Layer 14 of a small transformer language model trained on English Wikipedia (19 layers, counted from 0, width 96).
A neuron's activation on a vector x is quick GELU(weights . x), where the dot is the dot product. Quick GELU of z is z times sigmoid(1.702 z).

Input weights of the MLP neurons that the questions are about. A number n stands for n times 0.0071.
n5: 60 -16 5 30 -28 24 36 -13 45 -25 1 21 -10 24 9 -8 11 -62 -1 -9 10 -68 18 25 2 4 -17 -39 -16 47 -10 -11 -35 -4 15 -36 -9 36 3 30 -24 -25 -17 10 -36 14 10 -16 -13 -23 11 11 10 33 -10 -17 6 19 21 40 -17 13 -50 6 2 3 48 -15 -2 -39 -38 -20 2 -9 -66 14 -14 26 8 42 -6 -23 -4 58 -13 -9 -29 2 -22 -28 -9 -33 10 -29 0 -4
n13: -30 -2 -7 1 -14 -14 9 -22 41 1 34 -47 3 -39 27 -34 -34 0 41 3 -21 -12 8 -27 -1 -2 13 -40 -19 43 -16 -8 29 4 -16 -2 -25 17 31 -7 30 -34 -32 37 1 -12 -15 5 10 15 21 -4 -11 9 3 -21 -4 -26 52 -31 -36 29 -20 -9 37 -23 12 16 15 -5 1 4 -20 3 3 -14 -4 17 54 6 3 4 21 12 8 -30 16 -26 7 18 -33 -1 -11 -27 19 27
n18: 16 -28 -23 0 27 -4 -20 -25 -9 -12 15 -26 10 -19 -18 -15 15 8 0 -1 26 -12 2 23 -15 -45 -55 13 -10 -28 -35 3 -30 41 17 22 23 1 -27 1 -35 8 -3 34 6 -6 45 -35 5 -43 -21 23 11 -53 -59 -30 20 -15 -11 -6 -28 14 62 1 -8 4 16 -34 13 14 30 32 6 -12 14 -11 13 -25 -7 34 -2 -22 18 36 -22 -25 -24 10 -35 -42 20 11 23 -19 -22 0
n47: 2 -63 17 8 -20 12 -51 40 29 22 5 -5 30 18 -9 3 16 -18 7 -57 -22 -19 -27 -7 -14 -29 -8 -39 9 27 -13 17 -4 5 38 22 39 12 36 -4 2 33 22 44 -9 -3 45 21 -1 1 -43 3 -27 -3 -17 -16 6 12 -12 31 -6 41 8 0 8 5 -26 -10 7 -15 33 18 10 21 -12 5 -3 -8 -50 -34 20 -19 25 -1 -13 25 6 -22 -14 17 0 24 -3 6 -18 -11
n66: 11 -7 -19 -28 -15 -31 -16 -13 8 -10 -6 61 -4 23 -31 3 -5 27 40 -20 -38 13 -15 3 -26 11 -36 -15 -29 -4 -58 8 46 -33 -6 -54 -4 9 -4 -18 43 -15 -10 -10 -10 -9 -19 20 1 -8 1 5 -29 26 -8 4 -9 10 12 16 -9 16 -15 -26 6 -5 -14 -20 48 -29 32 5 -32 -7 0 35 39 10 1 27 17 -15 9 57 -6 -45 3 15 -16 59 -25 -25 -9 14 -19 8
n77: 26 -12 3 24 -14 -36 50 35 -24 36 -36 -5 32 40 -16 -17 17 -6 20 1 -14 -27 -25 -36 11 26 27 -26 -42 25 -13 -22 14 28 -13 0 -6 34 -45 -38 -12 32 30 -56 -11 -10 -3 -13 -7 -5 -33 -12 -25 16 -42 -29 9 -3 4 11 -42 -23 -2 -17 16 -9 7 -17 -4 6 -3 -23 -8 -10 38 -1 -4 16 12 34 -14 12 -22 21 -14 28 29 -18 -1 12 -8 26 -13 -10 1 -16
n95: -13 -13 14 -47 -4 -1 23 54 -2 -17 -24 -5 1 -11 -1 17 52 17 -18 -26 15 -8 17 -15 -7 22 13 -3 -16 38 -40 -24 4 13 -15 23 -50 -16 -40 -21 -29 -20 16 -33 -1 -27 -10 -31 -17 -23 -55 -22 -23 -37 17 -34 29 -39 -16 29 -3 -9 -2 43 -7 -8 25 0 11 -32 7 -66 7 -13 11 18 5 22 -36 -40 -1 -3 -6 28 17 7 9 25 -6 32 -12 7 14 4 24 -22
n98: 20 36 -20 9 -13 13 17 -15 20 -12 16 -23 -22 13 -31 14 5 25 -12 -9 -1 -12 7 -12 20 18 19 27 8 14 -8 3 17 -24 20 -3 32 -42 43 12 -30 -42 28 27 -1 -1 15 -39 51 -32 -26 -39 13 -8 -37 13 -20 -4 -45 22 -5 -6 -16 -7 5 -5 3 -24 52 2 23 -24 26 58 -26 -6 17 8 -29 14 8 38 23 11 -23 -30 11 31 18 3 -5 23 -21 -12 -8 -25
n99: -38 -8 -8 -41 20 19 2 4 6 40 2 3 7 -10 3 8 -25 5 -3 -12 36 6 15 -32 1 -1 -23 1 8 15 -22 18 43 -7 17 24 -14 10 -16 31 -8 -12 -21 -15 3 33 31 2 21 -1 -36 1 -5 -5 -7 -2 17 -1 -42 -2 1 -15 20 3 6 0 -8 -35 -14 -11 36 -19 21 30 12 -3 7 32 18 -31 -35 -44 -1 2 -43 10 1 16 -15 -14 11 -16 37 -15 -14 -18
n138: 14 27 -19 13 -29 -15 -1 8 27 45 38 -23 22 20 38 10 40 16 -29 -14 8 -7 23 -24 36 -31 -73 -14 31 12 2 -51 15 -8 3 -1 2 18 -30 33 -28 -30 2 -4 48 1 55 11 16 -7 30 15 1 45 -20 -6 -28 -30 35 -33 36 -18 -9 35 8 -46 24 18 -3 -4 37 1 7 18 -7 4 5 3 2 -10 11 21 34 0 4 0 18 28 7 -15 -44 33 -14 -13 33 -7
n145: 9 -30 -6 -14 27 22 -30 15 -4 -31 24 26 -12 44 -17 -32 31 -18 -2 5 11 -94 -14 -1 39 4 -19 0 32 1 -31 -1 12 -30 -17 -23 24 54 -22 -4 -9 27 0 -20 -7 -13 -10 -12 28 -15 4 15 24 7 -18 23 -27 8 -46 19 -20 -1 -19 8 30 21 33 -25 -16 4 -6 13 -6 21 -23 14 22 23 24 3 -24 -15 1 41 -25 12 -6 15 -10 8 -46 -5 -24 26 15 -25
n154: 20 -30 -4 9 -61 -29 17 8 7 -15 -21 -3 -16 17 28 -19 26 28 -24 -15 -44 9 -6 -7 39 12 39 21 -16 -3 3 -14 14 -45 -37 -12 -9 -1 13 27 16 1 -16 17 56 28 -13 23 -4 4 1 14 1 5 -70 -2 9 7 -17 -1 0 -29 20 6 -13 -27 -14 -38 3 -12 12 -8 8 11 -9 10 -10 -20 -11 -26 -21 -20 -26 -43 -8 14 -34 34 -1 5 8 -46 -46 -9 -34 -8
n158: 4 -24 -39 -26 -21 -4 -1 14 5 -30 -6 36 4 -24 -4 -35 -11 -49 -16 -9 12 -4 20 19 19 47 5 5 3 -20 -71 21 28 36 -20 -16 51 13 -13 11 -13 -20 6 1 23 7 -31 19 -18 16 -49 3 21 -31 24 -7 4 21 -21 41 -25 14 15 12 13 3 -24 30 -15 -33 3 27 15 -1 11 -17 5 32 -14 -11 24 7 -2 23 -16 -12 11 -23 5 1 0 2 -7 3 11 -21
n217: 38 -3 -21 1 -11 42 -16 27 -4 9 1 -15 24 -6 13 38 8 11 0 4 20 3 2 -12 24 19 6 -16 -11 8 9 34 -12 14 -41 -7 7 -3 0 24 24 12 38 45 7 47 -43 0 22 16 12 5 4 5 -25 16 -7 27 4 39 12 -56 27 18 26 44 -24 38 7 -88 -3 39 -1 32 16 -5 -33 -18 -10 -27 71 -2 -9 29 3 -15 18 9 -9 22 4 11 -35 20 -31 6
n220: -2 -29 -12 -1 -8 5 -4 27 -11 -23 13 24 9 38 7 -6 27 5 19 -17 27 -21 -7 11 -15 25 -9 29 -13 16 -27 2 6 40 -4 19 51 2 -25 42 10 35 -8 -5 24 -1 -2 8 -25 30 2 16 35 -7 9 -7 6 21 -14 29 6 0 15 11 -7 5 -4 -3 -6 38 3 6 13 -25 11 -6 -24 20 10 9 27 21 7 -40 -16 0 -22 -8 4 12 -5 8 -22 -38 -15 -28
n225: 12 48 -36 -5 4 -28 -4 9 2 27 -1 -20 -4 10 -8 5 -36 15 8 4 -31 -1 -11 34 5 -49 35 -13 22 -57 -22 46 -3 -23 -19 -6 3 23 -2 -8 5 15 3 4 -31 49 -23 -4 -3 27 -16 -5 -2 4 -55 -9 13 1 -24 19 -10 20 -6 32 14 -1 38 39 -1 22 -28 -9 -3 12 -36 10 6 -27 -4 -17 10 -4 25 22 -14 -12 15 -37 10 -2 -9 1 11 -14 -5 -19
n247: -9 2 -16 13 -31 -4 -14 31 9 4 59 10 28 5 -12 22 -4 18 -25 -36 20 -20 23 19 5 -13 -14 -25 32 -4 36 25 15 -13 -69 28 21 -4 7 -31 14 17 -32 -6 -4 40 23 10 -12 12 54 -17 31 -18 -30 -19 -29 -22 -10 20 -16 -19 15 40 5 -31 -17 -16 -1 20 34 -24 -11 -23 14 -13 -24 -12 -16 47 -2 -37 59 7 10 -12 29 -2 -18 -10 -17 -3 -15 19 23 -10
n251: -29 -1 0 -22 29 -10 11 19 -24 16 0 7 33 12 -9 -28 -14 -6 19 16 15 -19 48 -3 15 33 3 30 24 -20 4 50 5 14 45 -9 -30 -10 14 -65 -27 -15 12 53 -24 18 -41 7 9 11 -32 -1 17 8 5 25 3 -28 14 2 -31 -40 9 -9 -8 -4 -15 0 17 -47 -39 19 9 -37 -17 33 -10 5 14 -7 25 35 11 4 -3 -7 -23 10 -24 -11 -19 -27 -7 8 -24 -20
n257: 37 16 55 -4 15 6 20 30 -4 -29 -16 4 4 -13 5 1 5 -26 1 26 -33 8 9 -38 10 19 -13 -12 -32 14 -17 -35 29 5 -3 8 -23 21 -27 16 34 -4 7 30 -14 16 -19 8 -23 -15 30 -7 -5 21 20 -21 -45 5 24 45 46 -23 -65 10 -27 10 5 -54 22 19 24 -9 -13 -43 8 17 12 -8 -3 8 8 37 5 36 -10 43 -1 4 -24 1 -14 8 -8 14 -6 -7
n269: 38 14 -2 -26 9 -1 30 20 32 -28 56 -28 -51 1 6 -9 -7 1 -8 -35 -12 -5 16 -7 11 14 -29 -20 2 -12 -10 1 26 -1 -34 -31 -48 -44 48 -10 -39 -17 0 -48 7 11 -12 39 -32 -7 13 1 7 6 -24 -56 -29 42 7 20 -11 -8 -37 -36 -13 -35 31 17 -5 -24 34 -12 45 2 30 31 31 -4 -16 -55 -6 -5 18 -10 -1 10 17 -2 -5 54 13 18 -28 -44 -11 -14
n270: 48 -12 13 13 7 27 10 20 -33 -10 9 -16 -8 -21 -63 9 -34 6 -12 17 -28 31 5 -37 -4 43 27 -21 -8 1 -16 9 2 -6 0 24 -42 -1 -23 39 -51 -22 29 27 -5 11 6 -8 -6 13 19 9 19 20 14 -59 -30 -8 12 43 -30 -23 0 -50 36 -48 40 6 -16 28 2 -23 21 -38 29 -5 58 -3 53 35 5 -18 18 -23 -6 -39 -9 5 3 49 43 14 23 6 21 -28
n279: 37 48 -13 -3 -10 0 43 -10 25 11 9 -4 -11 -5 8 -42 4 35 -4 53 -13 14 -14 -9 -10 -21 -30 -33 44 -18 11 68 2 22 67 11 55 16 -48 18 -22 -33 45 -24 1 -17 14 -12 37 -17 14 3 -46 13 17 -7 10 2 -22 3 52 0 -9 30 15 29 -19 24 -9 10 -12 -13 13 -23 21 19 12 -6 -6 6 13 68 29 3 6 9 40 -15 -2 8 44 32 -14 -42 -24 6
n303: 5 -2 12 -19 -18 -12 -44 36 -28 10 18 -1 -24 26 19 -2 -26 0 1 -32 -52 -14 32 -10 4 -23 14 -40 -27 28 -10 12 4 -18 -57 -10 -8 -30 4 -31 11 26 16 41 2 25 55 33 -11 -66 -31 -5 -13 2 4 -17 39 -6 -11 -27 -39 -32 10 2 -26 -4 -12 -6 -19 -19 22 -1 18 -2 -20 -5 -6 -25 -12 8 15 -5 26 -35 -28 -54 -5 -30 34 -12 25 -9 -27 46 -49 17
n340: -6 50 -2 -15 8 37 -44 -14 19 6 7 15 -25 18 -4 25 28 -31 25 -2 10 1 55 -44 47 -43 17 -35 19 23 2 -10 -22 11 -2 16 0 -21 -3 30 1 -46 9 21 6 -18 -9 -4 -24 -4 25 15 2 -24 5 2 -33 -39 -29 12 -12 -27 44 -12 -30 -21 -6 -5 -51 -13 5 -19 -12 -10 -8 31 -67 7 -12 -24 11 9 30 44 -60 -40 61 -17 22 86 -1 -19 49 -6 -5 8
n352: 4 2 6 -11 -17 -1 -14 44 10 31 -17 7 5 -19 -30 2 25 9 -10 -13 -62 21 63 -38 -28 -23 -5 18 18 -26 17 37 26 34 -1 49 -13 37 2 -1 20 -41 31 -16 11 43 12 -17 -28 13 -33 -11 10 -8 6 -11 20 8 9 46 1 -2 -11 7 10 -3 17 13 60 -36 -14 -45 41 -40 -1 22 -15 45 15 11 5 38 22 12 -1 7 18 -1 -34 13 -35 -9 -29 -19 11 -16
n359: -16 -44 24 -23 43 -24 5 -13 -12 32 18 -28 -4 -48 29 7 -8 -7 14 36 39 47 47 7 16 -11 -5 -22 -10 -1 -30 15 -45 -1 26 -12 -2 -11 -11 -9 6 -48 15 7 -1 29 15 -1 -27 5 -21 43 16 25 -21 -22 4 4 55 33 17 18 -26 11 13 -39 -22 -37 -17 27 13 -2 -21 -26 -8 4 16 27 -19 22 -2 9 11 15 -9 19 -8 -24 -32 -12 49 4 53 42 10 -46
n423: 14 -28 28 38 10 -13 -49 37 12 -61 17 24 22 1 -10 -14 -17 0 -1 60 10 -17 32 22 37 -59 -21 3 17 -48 4 1 -37 16 -25 -16 -10 -35 -20 7 -28 -18 28 -9 -34 -11 18 1 -20 32 18 -8 -10 -6 25 25 13 1 43 -39 -29 10 28 -14 14 -23 14 -28 3 3 17 -11 19 -28 17 20 11 6 0 -40 -10 13 7 -47 25 -11 -3 -14 10 21 -13 -16 19 -10 1 36
n424: -6 -14 -2 -26 -18 2 5 -5 -17 21 19 13 -1 18 33 -8 -37 -5 13 22 30 -11 4 -8 -9 15 -5 18 0 0 15 -61 -2 -9 -22 11 -12 -12 -1 -19 -91 -3 10 -7 -8 -8 -15 -7 -10 -55 -17 -17 27 19 0 -44 -29 -6 -27 -16 -34 -21 5 12 14 -44 55 -15 5 18 3 -4 39 6 8 -51 37 5 -21 0 -30 -10 30 -48 4 66 74 -5 1 27 -38 24 32 -5 -26 -21
n449: -17 14 7 -5 9 -39 8 54 21 -31 13 -2 22 -22 12 -4 -10 11 -42 4 1 -10 25 14 -9 -11 30 2 -18 -8 22 -16 -2 -11 17 1 -9 8 -29 19 -21 8 6 0 -25 -2 0 -41 3 -16 -10 70 -12 33 -27 10 9 -10 -25 5 14 -5 -19 -39 -17 -27 22 -4 -6 -9 -18 11 17 32 21 -27 4 52 -10 13 0 9 10 -35 -20 -9 -29 16 -14 -1 -35 -9 51 6 -15 2
n456: 5 14 -4 -5 25 17 -15 11 -6 -53 -51 1 -4 47 44 3 51 26 1 -2 -6 34 28 -12 -1 -13 18 13 19 -5 -12 44 4 33 27 -20 -39 -14 32 19 -28 -13 13 -13 -13 -13 -7 -8 -24 5 26 -15 15 -9 -4 10 -14 -40 9 -11 -19 -29 -23 53 36 -7 9 2 25 13 48 22 36 36 1 60 22 -15 -15 -34 17 2 -11 20 -15 22 -10 11 47 4 -52 -9 5 6 -12 -18
n507: 16 15 -7 32 -5 -27 33 7 -14 -24 -1 33 42 -14 5 26 -10 18 16 -27 -19 -7 -32 -2 -2 -18 24 -7 -23 7 -31 15 -7 3 19 25 13 21 8 11 9 -19 0 31 -38 -1 45 0 7 16 -17 4 -1 4 -27 -7 -38 -6 1 -49 15 31 16 6 23 16 -42 -10 -12 -20 -1 4 65 49 14 4 0 1 26 36 37 51 33 -1 17 -39 27 -40 18 -10 -31 -37 17 -30 11 -57

Each question shows a token from some text and the vector x that enters the MLP there. A number n stands for n times 0.051.

"ran": -17 12 -7 10 -20 7 14 -33 0 12 -26 48 -32 -31 -30 2 5 -3 11 5 0 30 5 32 -10 6 -5 17 4 0 39 -8 -19 8 10 21 -11 18 28 -10 -8 11 9 -19 -40 -5 -1 20 -1 29 -32 -29 11 -39 38 11 -34 43 -27 18 16 32 -10 -22 15 6 9 13 1 19 -7 25 7 21 21 -8 -7 2 -19 -37 -12 31 3 -13 -52 5 -17 -13 -10 -52 7 36 6 -15 37 68
The three highest activations, in order: n158, n279, n352

"er": -11 -8 42 22 10 -5 -20 18 -2 29 -13 30 -3 -27 -52 29 13 36 19 -14 31 42 11 29 2 -9 11 7 -5 -1 29 3 -13 17 -10 -9 -3 -41 5 -23 13 36 -5 -49 -16 -2 -16 -13 -8 -5 -13 -8 25 20 31 38 -31 39 27 -18 16 37 34 -28 -21 13 22 -27 -2 -5 19 14 -33 59 6 20 24 -10 8 2 -11 13 -21 24 -19 15 -21 15 2 -22 -1 8 1 -33 42 22
Which of these neurons fires most? n423

"te": 26 15 38 7 21 15 -39 -14 -2 28 4 -8 -37 4 -19 3 -6 -30 3 -11 7 -22 -14 8 12 -27 -1 37 -2 -8 8 -6 -14 -4 28 -17 -39 -10 -21 -18 10 9 -34 -94 -33 -3 17 27 -3 3 -33 4 2 -14 7 -2 -41 15 18 -1 30 2 7 -27 -30 1 -2 48 -23 -29 -14 30 -38 59 -11 -1 20 5 14 28 -20 6 -9 18 4 -6 -34 -13 -6 -44 -5 23 23 -29 16 -4
Which of these neurons fires most? n5

"s": 4 10 14 6 -2 29 -6 28 -37 20 -14 15 -25 -9 -10 55 22 18 18 -42 22 22 -2 10 15 44 7 29 23 25 54 24 7 11 11 15 -19 -13 6 -23 10 21 -8 -41 -13 7 -22 10 31 7 -39 4 -4 -2 11 29 22 24 12 -14 -3 33 3 -11 -11 27 44 -13 -9 -10 9 37 -25 41 -15 16 13 20 0 7 -19 37 -21 20 -53 -4 -5 -5 24 -34 19 11 -29 -29 21 14
Which of these neurons fires most? n98

"on": -10 -13 32 29 11 -14 -19 4 -3 34 0 23 17 -31 -52 31 37 39 26 -13 40 29 11 16 -2 4 20 2 -12 6 12 -14 -15 7 -35 -21 -21 -30 18 -17 -4 56 -12 -39 -15 -8 2 -12 -19 -18 -10 -15 24 -10 20 12 -29 42 8 -8 18 34 37 -19 -33 -2 17 -8 -23 -13 14 18 -16 45 -7 22 8 -2 9 10 15 30 -14 6 -35 3 -17 26 1 -24 8 6 -9 -51 24 26
Which of these neurons fires most? n18

"ly": 8 9 3 36 24 -13 -9 -11 -16 33 -23 21 -18 -39 -12 13 43 -1 4 -41 27 2 -40 10 9 -40 13 -32 17 7 39 -24 -22 -27 24 19 -8 -35 13 -37 2 12 -24 -21 1 5 -13 -7 22 22 -6 7 26 -1 34 7 -20 38 11 9 -10 -18 31 18 -5 -6 20 41 2 6 -38 29 -18 58 -3 25 2 42 -8 40 0 -24 -27 -32 -15 -3 -27 3 -9 -32 -6 -13 -13 -16 18 -1
Which of these neurons fires most? n5

" H": 15 42 22 37 -26 15 -43 4 -35 36 0 -3 2 2 -22 10 24 10 3 -33 -12 12 -9 23 -39 8 20 33 -26 1 22 12 -3 -43 -58 -28 -43 7 10 -11 23 28 5 -22 8 -1 -5 15 7 38 7 -8 -22 -23 44 33 -20 -12 -20 -13 6 -14 20 -5 8 21 9 27 -24 36 -3 8 -29 40 -12 7 -7 -9 18 1 -40 38 -6 4 -23 26 -15 -3 -16 -24 -5 15 -3 -31 28 -27
Which neuron fires most, and how strongly? n225, at about 1.8

" in": 0 15 26 20 9 25 -9 -14 -17 28 7 19 6 -22 -32 19 -22 1 54 -15 17 40 -22 29 -13 29 -13 24 -28 22 49 -50 -16 -17 29 -17 -6 -3 4 -24 17 17 -5 -40 17 -10 4 10 19 7 -13 18 3 10 8 0 -16 17 13 -17 6 45 14 -18 -8 4 24 3 -34 6 -6 26 -30 29 -46 -2 11 -6 20 15 -27 24 -11 -54 -23 -22 -12 -10 -1 -34 17 5 -7 -37 36 23
The two highest activations, in order: n13, n507

" W": 24 -11 21 23 -30 21 -19 10 -45 39 -10 -23 6 -22 -15 68 16 21 -12 -22 -23 29 0 36 -16 -4 18 -6 8 12 50 32 -34 -18 -33 -4 -34 9 33 -18 9 43 -18 -25 -32 -1 9 9 -1 -23 -26 -26 21 10 35 0 -42 9 27 -9 30 -7 18 -5 23 -10 11 33 -25 23 13 11 -41 42 -11 -10 -3 11 -8 0 -16 11 4 -17 13 6 -23 -6 2 -15 16 15 -38 4 21 8
Which neuron fires most, and how strongly? n247, at about 2.8

"\n": -34 -1 23 24 -15 57 -18 -31 -22 14 -14 -5 -8 -44 -16 12 7 13 6 -38 42 18 -21 6 -9 3 -3 5 -1 18 47 -21 -24 -2 -37 20 -6 -6 -5 -26 20 59 -27 -4 1 -11 -28 9 38 7 -41 -25 -18 24 27 11 19 2 -3 0 2 8 11 -27 -23 -6 2 -9 -16 10 -20 34 -65 14 7 -2 8 -28 -5 23 -12 -12 8 -11 0 14 -39 -18 -8 -51 -4 -1 -37 -3 32 20
Which of these neurons fires most? n247

"b": 6 37 27 26 -16 30 -2 -37 -28 -6 10 3 -3 8 -6 -9 20 0 -2 -19 -19 10 -34 10 9 16 25 17 0 5 13 -3 -30 -2 5 13 -53 -30 -9 -42 -1 33 -16 -16 -11 15 -34 -3 -7 -26 -8 -32 9 -18 59 -6 -29 17 39 -18 26 9 40 -25 -50 -3 14 17 -19 11 1 8 -32 56 -21 28 12 18 -14 6 -4 39 3 20 18 18 22 18 -3 -37 24 24 -17 -20 28 -22
Which of these neurons fires most? n257

" lead": 6 6 28 16 21 17 -6 -10 3 32 -10 -25 -14 -33 -17 1 19 26 39 -12 54 36 -13 -27 -54 -25 16 -20 15 -15 17 -3 -10 23 35 -1 -44 -12 32 -11 21 49 14 -15 -15 -13 13 39 12 4 -44 4 -23 2 35 0 -26 24 4 -23 18 13 -5 -17 -41 -15 7 -4 14 22 -23 19 -22 44 -17 -4 6 9 -19 15 -6 3 -26 16 9 25 3 20 -17 -25 31 18 -26 -16 32 30
Which of these neurons fires most? n47

"ck": 27 14 27 -3 -3 4 -22 -13 13 -5 13 1 7 -28 -15 36 9 19 21 -7 16 32 -42 -9 -34 -8 15 21 13 6 48 -4 -17 -25 28 17 -16 -12 39 -21 28 48 -42 7 -17 18 -3 11 22 28 7 9 1 9 49 15 -21 14 6 5 18 -37 40 -10 -42 10 16 46 -19 -19 1 0 -33 27 -11 -19 22 23 1 32 -15 17 -24 40 -16 13 -27 16 -40 -35 27 18 8 -23 5 -17
Which neuron fires most, and how strongly? n217, at about 1.4

"th": 3 29 17 28 -17 -9 -12 -57 -4 5 12 -8 -14 -9 -5 27 -1 -19 -7 -14 1 25 -15 -1 4 -6 6 22 -4 -4 39 -41 -3 -20 -42 30 -21 -24 36 -13 20 10 -22 -33 -6 21 23 7 -35 -2 -7 -5 -3 -11 25 47 -39 33 5 -14 13 -2 36 -28 -24 14 22 47 -8 33 -3 -3 -25 15 1 16 -17 -10 -44 20 -25 18 -16 11 -21 -28 -43 4 -7 -46 14 23 -18 -32 12 20
Which of these neurons fires most? n247

"-": -25 19 51 -7 12 26 0 -5 -18 12 -6 14 -11 -16 -20 -24 16 22 31 -2 30 5 -7 2 -41 -7 -15 -13 48 6 20 -16 -29 25 5 25 12 -25 4 -38 34 -2 -11 -5 -23 -28 12 12 18 18 -36 -26 -32 -40 59 -3 -4 -5 21 -33 -23 6 41 -40 1 13 4 -2 -3 12 -15 28 -46 19 3 -2 -8 -24 24 15 13 4 13 16 -1 -19 -8 29 -25 -36 -21 32 -30 -43 19 0
Which neuron fires most, and how strongly? n18, at about 2.7

"re": -13 1 13 5 -37 -13 4 -41 -41 -11 22 10 -24 -42 -22 -4 -8 9 22 -34 15 14 -42 6 -38 5 0 6 15 0 27 -53 -17 -47 -21 -14 -8 43 -5 -10 -25 2 -15 -46 -11 -54 -10 9 7 -1 -40 -3 7 -15 47 -10 5 -18 11 -10 12 -10 18 -1 -33 16 44 21 -3 13 -26 18 -12 18 -1 -23 -18 -1 -21 16 -8 -4 7 13 -37 -36 -12 26 19 -14 -26 31 12 -1 18 8
Which neuron fires most, and how strongly? n424, at about 2.8

" as": -27 9 22 12 13 29 -34 20 -16 14 -29 21 -7 -23 -31 21 -1 5 29 -17 2 31 1 -1 -26 -20 8 35 13 -16 24 -34 -25 3 17 -36 -13 -16 41 10 25 17 8 -40 9 -24 18 22 -8 15 -23 -22 20 7 30 40 -24 5 18 -26 11 36 9 -12 -36 -42 7 -2 -7 19 12 24 -23 28 -40 -7 4 27 -17 -10 6 13 -22 -38 -30 1 0 -22 -31 -25 22 10 -25 -40 39 20
Which of these neurons fires most? n423

" U": -6 18 9 49 -24 -9 -26 21 -10 49 -7 -23 -9 -1 8 5 22 20 -12 -21 10 -3 -23 43 -31 -18 35 33 -13 4 14 -5 17 -30 -9 -22 -51 -24 0 -2 2 9 10 -15 -25 -3 -4 -1 35 2 -11 -7 -5 -8 42 32 18 17 -14 -6 2 14 21 12 0 17 10 22 -12 23 -63 24 -33 36 -9 -4 7 8 -20 -8 -21 35 -13 7 -9 -17 13 10 -12 -21 0 40 -3 -32 77 -4
Which of these neurons fires most? n225

" st": -2 -45 30 28 -12 -11 -3 -22 -36 20 -16 -37 -24 -17 -26 40 33 -3 25 -30 26 26 -2 -1 10 -25 27 9 -4 23 26 -24 -26 1 -23 -16 -13 -44 6 -33 19 17 -28 -36 -31 3 17 15 1 -17 -9 13 15 -4 46 20 -31 26 26 -13 11 5 35 3 -43 9 -20 18 -16 10 34 20 -44 59 -10 20 15 -5 -6 30 -26 17 0 -14 0 17 -29 10 13 -9 9 1 1 -30 12 10
Which of these neurons fires most? n359

" Canada": -7 54 31 18 -6 -5 12 5 18 6 -40 21 -16 10 -22 16 -8 19 -4 -3 -2 22 -13 13 -20 13 6 8 -11 -4 21 42 4 3 21 -31 -23 -28 -4 -13 12 36 18 -33 -22 -19 2 -13 47 13 3 5 -4 -5 39 54 -5 37 -12 0 0 31 45 -32 -3 15 -16 15 -20 -3 -37 8 5 33 10 -5 11 18 -7 -23 -11 34 -24 -33 -21 -10 2 -1 -31 -35 3 36 -12 -40 42 47
Which of these neurons fires most? n279

" the": 0 -14 17 39 18 12 -3 25 -8 37 -13 9 10 -28 -31 38 4 16 24 -8 31 54 9 41 -30 4 -5 -9 -9 -12 22 -21 -22 11 -6 -20 -32 -35 21 -17 -4 41 -10 -23 -12 -8 15 -10 -10 -3 -9 3 19 -18 22 47 -21 37 27 -11 10 13 33 6 -50 -10 6 -3 -29 -12 9 19 -20 65 -47 15 -4 -1 16 5 11 20 0 -21 -23 -7 -20 25 -8 -10 12 -11 8 -39 21 22
Which neuron fires most, and how strongly? n423, at about 1.5

" K": -11 12 30 17 -26 6 -5 -12 -37 30 -7 8 -3 -43 -29 44 38 19 6 -7 10 26 -14 23 -1 -22 -1 38 2 -6 56 12 -14 -43 -59 21 -12 -2 33 -6 22 13 5 -8 -17 -1 12 18 -9 36 -31 -15 -32 -1 19 5 -24 -20 0 -20 -1 -19 34 -16 -3 4 -12 2 10 37 -10 16 -31 58 -31 3 -35 4 -14 30 -18 17 10 -16 -34 4 -37 19 -11 1 -1 11 -27 -16 3 0
The three highest activations, in order: n247, n154, n98

"de": 6 11 32 -12 31 -18 -8 20 -1 14 -1 32 -16 -46 -26 23 23 25 16 -17 6 13 -12 -37 -25 3 -1 20 31 3 3 -25 29 -34 28 -15 -39 -44 9 -12 9 7 -17 -48 -30 -9 -5 11 27 21 -3 5 -14 3 -6 -4 -6 39 11 -17 23 33 -1 -11 -63 -8 40 10 -6 13 -8 30 -31 44 4 -18 13 0 2 12 -7 52 -11 18 -48 12 -20 12 -12 -2 5 11 -9 -30 23 -8
Which of these neurons fires most? n269

"n": -15 -8 -15 17 -4 4 -10 -24 -35 2 -43 19 -16 -19 -3 12 10 -43 14 -2 -14 55 -39 -3 -41 3 -10 -15 -13 19 42 2 -20 2 11 16 -36 25 8 -29 -18 45 -37 -11 -34 18 -6 12 5 26 -9 -8 25 -43 31 3 -18 42 -16 -32 29 -5 28 -20 8 -18 30 18 -21 -18 -16 30 -42 20 -29 -9 -20 7 20 8 24 3 -11 28 -33 -8 -19 -9 -26 -27 8 -3 22 -21 1 11
Which of these neurons fires most? n5

" form": -35 11 51 21 14 8 3 25 -47 8 -13 -10 3 -38 -21 26 3 23 41 -40 19 25 -4 -14 1 -8 16 9 9 8 23 -9 -16 -22 -1 -1 -25 -45 22 -10 20 1 -1 -33 -17 -26 -11 -9 11 2 -1 -4 23 15 35 -14 -49 25 19 8 20 23 30 -7 -48 -10 26 -14 -3 -3 -3 23 -28 23 -3 -1 28 13 -7 32 -15 25 -16 -1 6 33 -32 -18 8 -42 59 -4 -12 -15 32 18
Which of these neurons fires most? n359

"r": 36 -18 16 39 -11 21 -14 -17 -43 26 -9 14 -14 -30 -9 13 17 0 7 -9 5 15 -37 -8 -5 31 -1 54 1 23 58 11 24 12 15 10 -22 -28 14 -31 -13 14 -18 -37 -42 -1 3 12 -6 -29 -8 -23 1 -28 30 11 -32 17 2 -38 3 -3 28 10 -21 25 7 23 8 33 -35 12 -38 15 5 -2 -3 32 43 0 -20 10 -3 15 9 24 -26 19 -1 -31 5 40 22 9 -12 -43
The three highest activations, in order: n424, n77, n251

" her": 30 -4 4 50 19 29 6 7 -25 19 -25 -12 -34 -32 7 -7 19 19 9 -3 18 51 -3 37 -43 -5 -5 -14 -11 -3 39 -6 -9 -8 13 38 -12 -1 16 -6 16 31 -28 -36 -20 -18 -7 41 38 16 -10 1 3 7 31 20 -24 33 5 -16 17 -6 5 16 -13 -2 9 4 -35 13 14 16 -25 47 -35 15 -1 28 20 23 -1 29 17 -14 -21 9 -7 -34 23 -31 8 -3 -30 -41 14 36
Which of these neurons fires most? n279

" re": -24 18 31 34 -9 -14 -1 -1 -43 20 15 4 -11 -15 -30 39 17 11 14 -40 45 20 -22 25 -10 -8 32 12 -3 6 10 -42 -2 -22 4 -36 -3 -18 2 -3 21 39 -26 -57 -22 0 4 9 39 -15 -49 1 3 -19 6 -27 -34 5 13 -29 -11 37 58 8 -18 -7 29 4 -16 -14 6 37 -39 29 -10 11 -5 10 -1 5 0 6 1 -18 -10 -6 -14 -3 4 -34 11 16 -10 -40 27 0
Which neuron fires most, and how strongly? n507, at about 1.6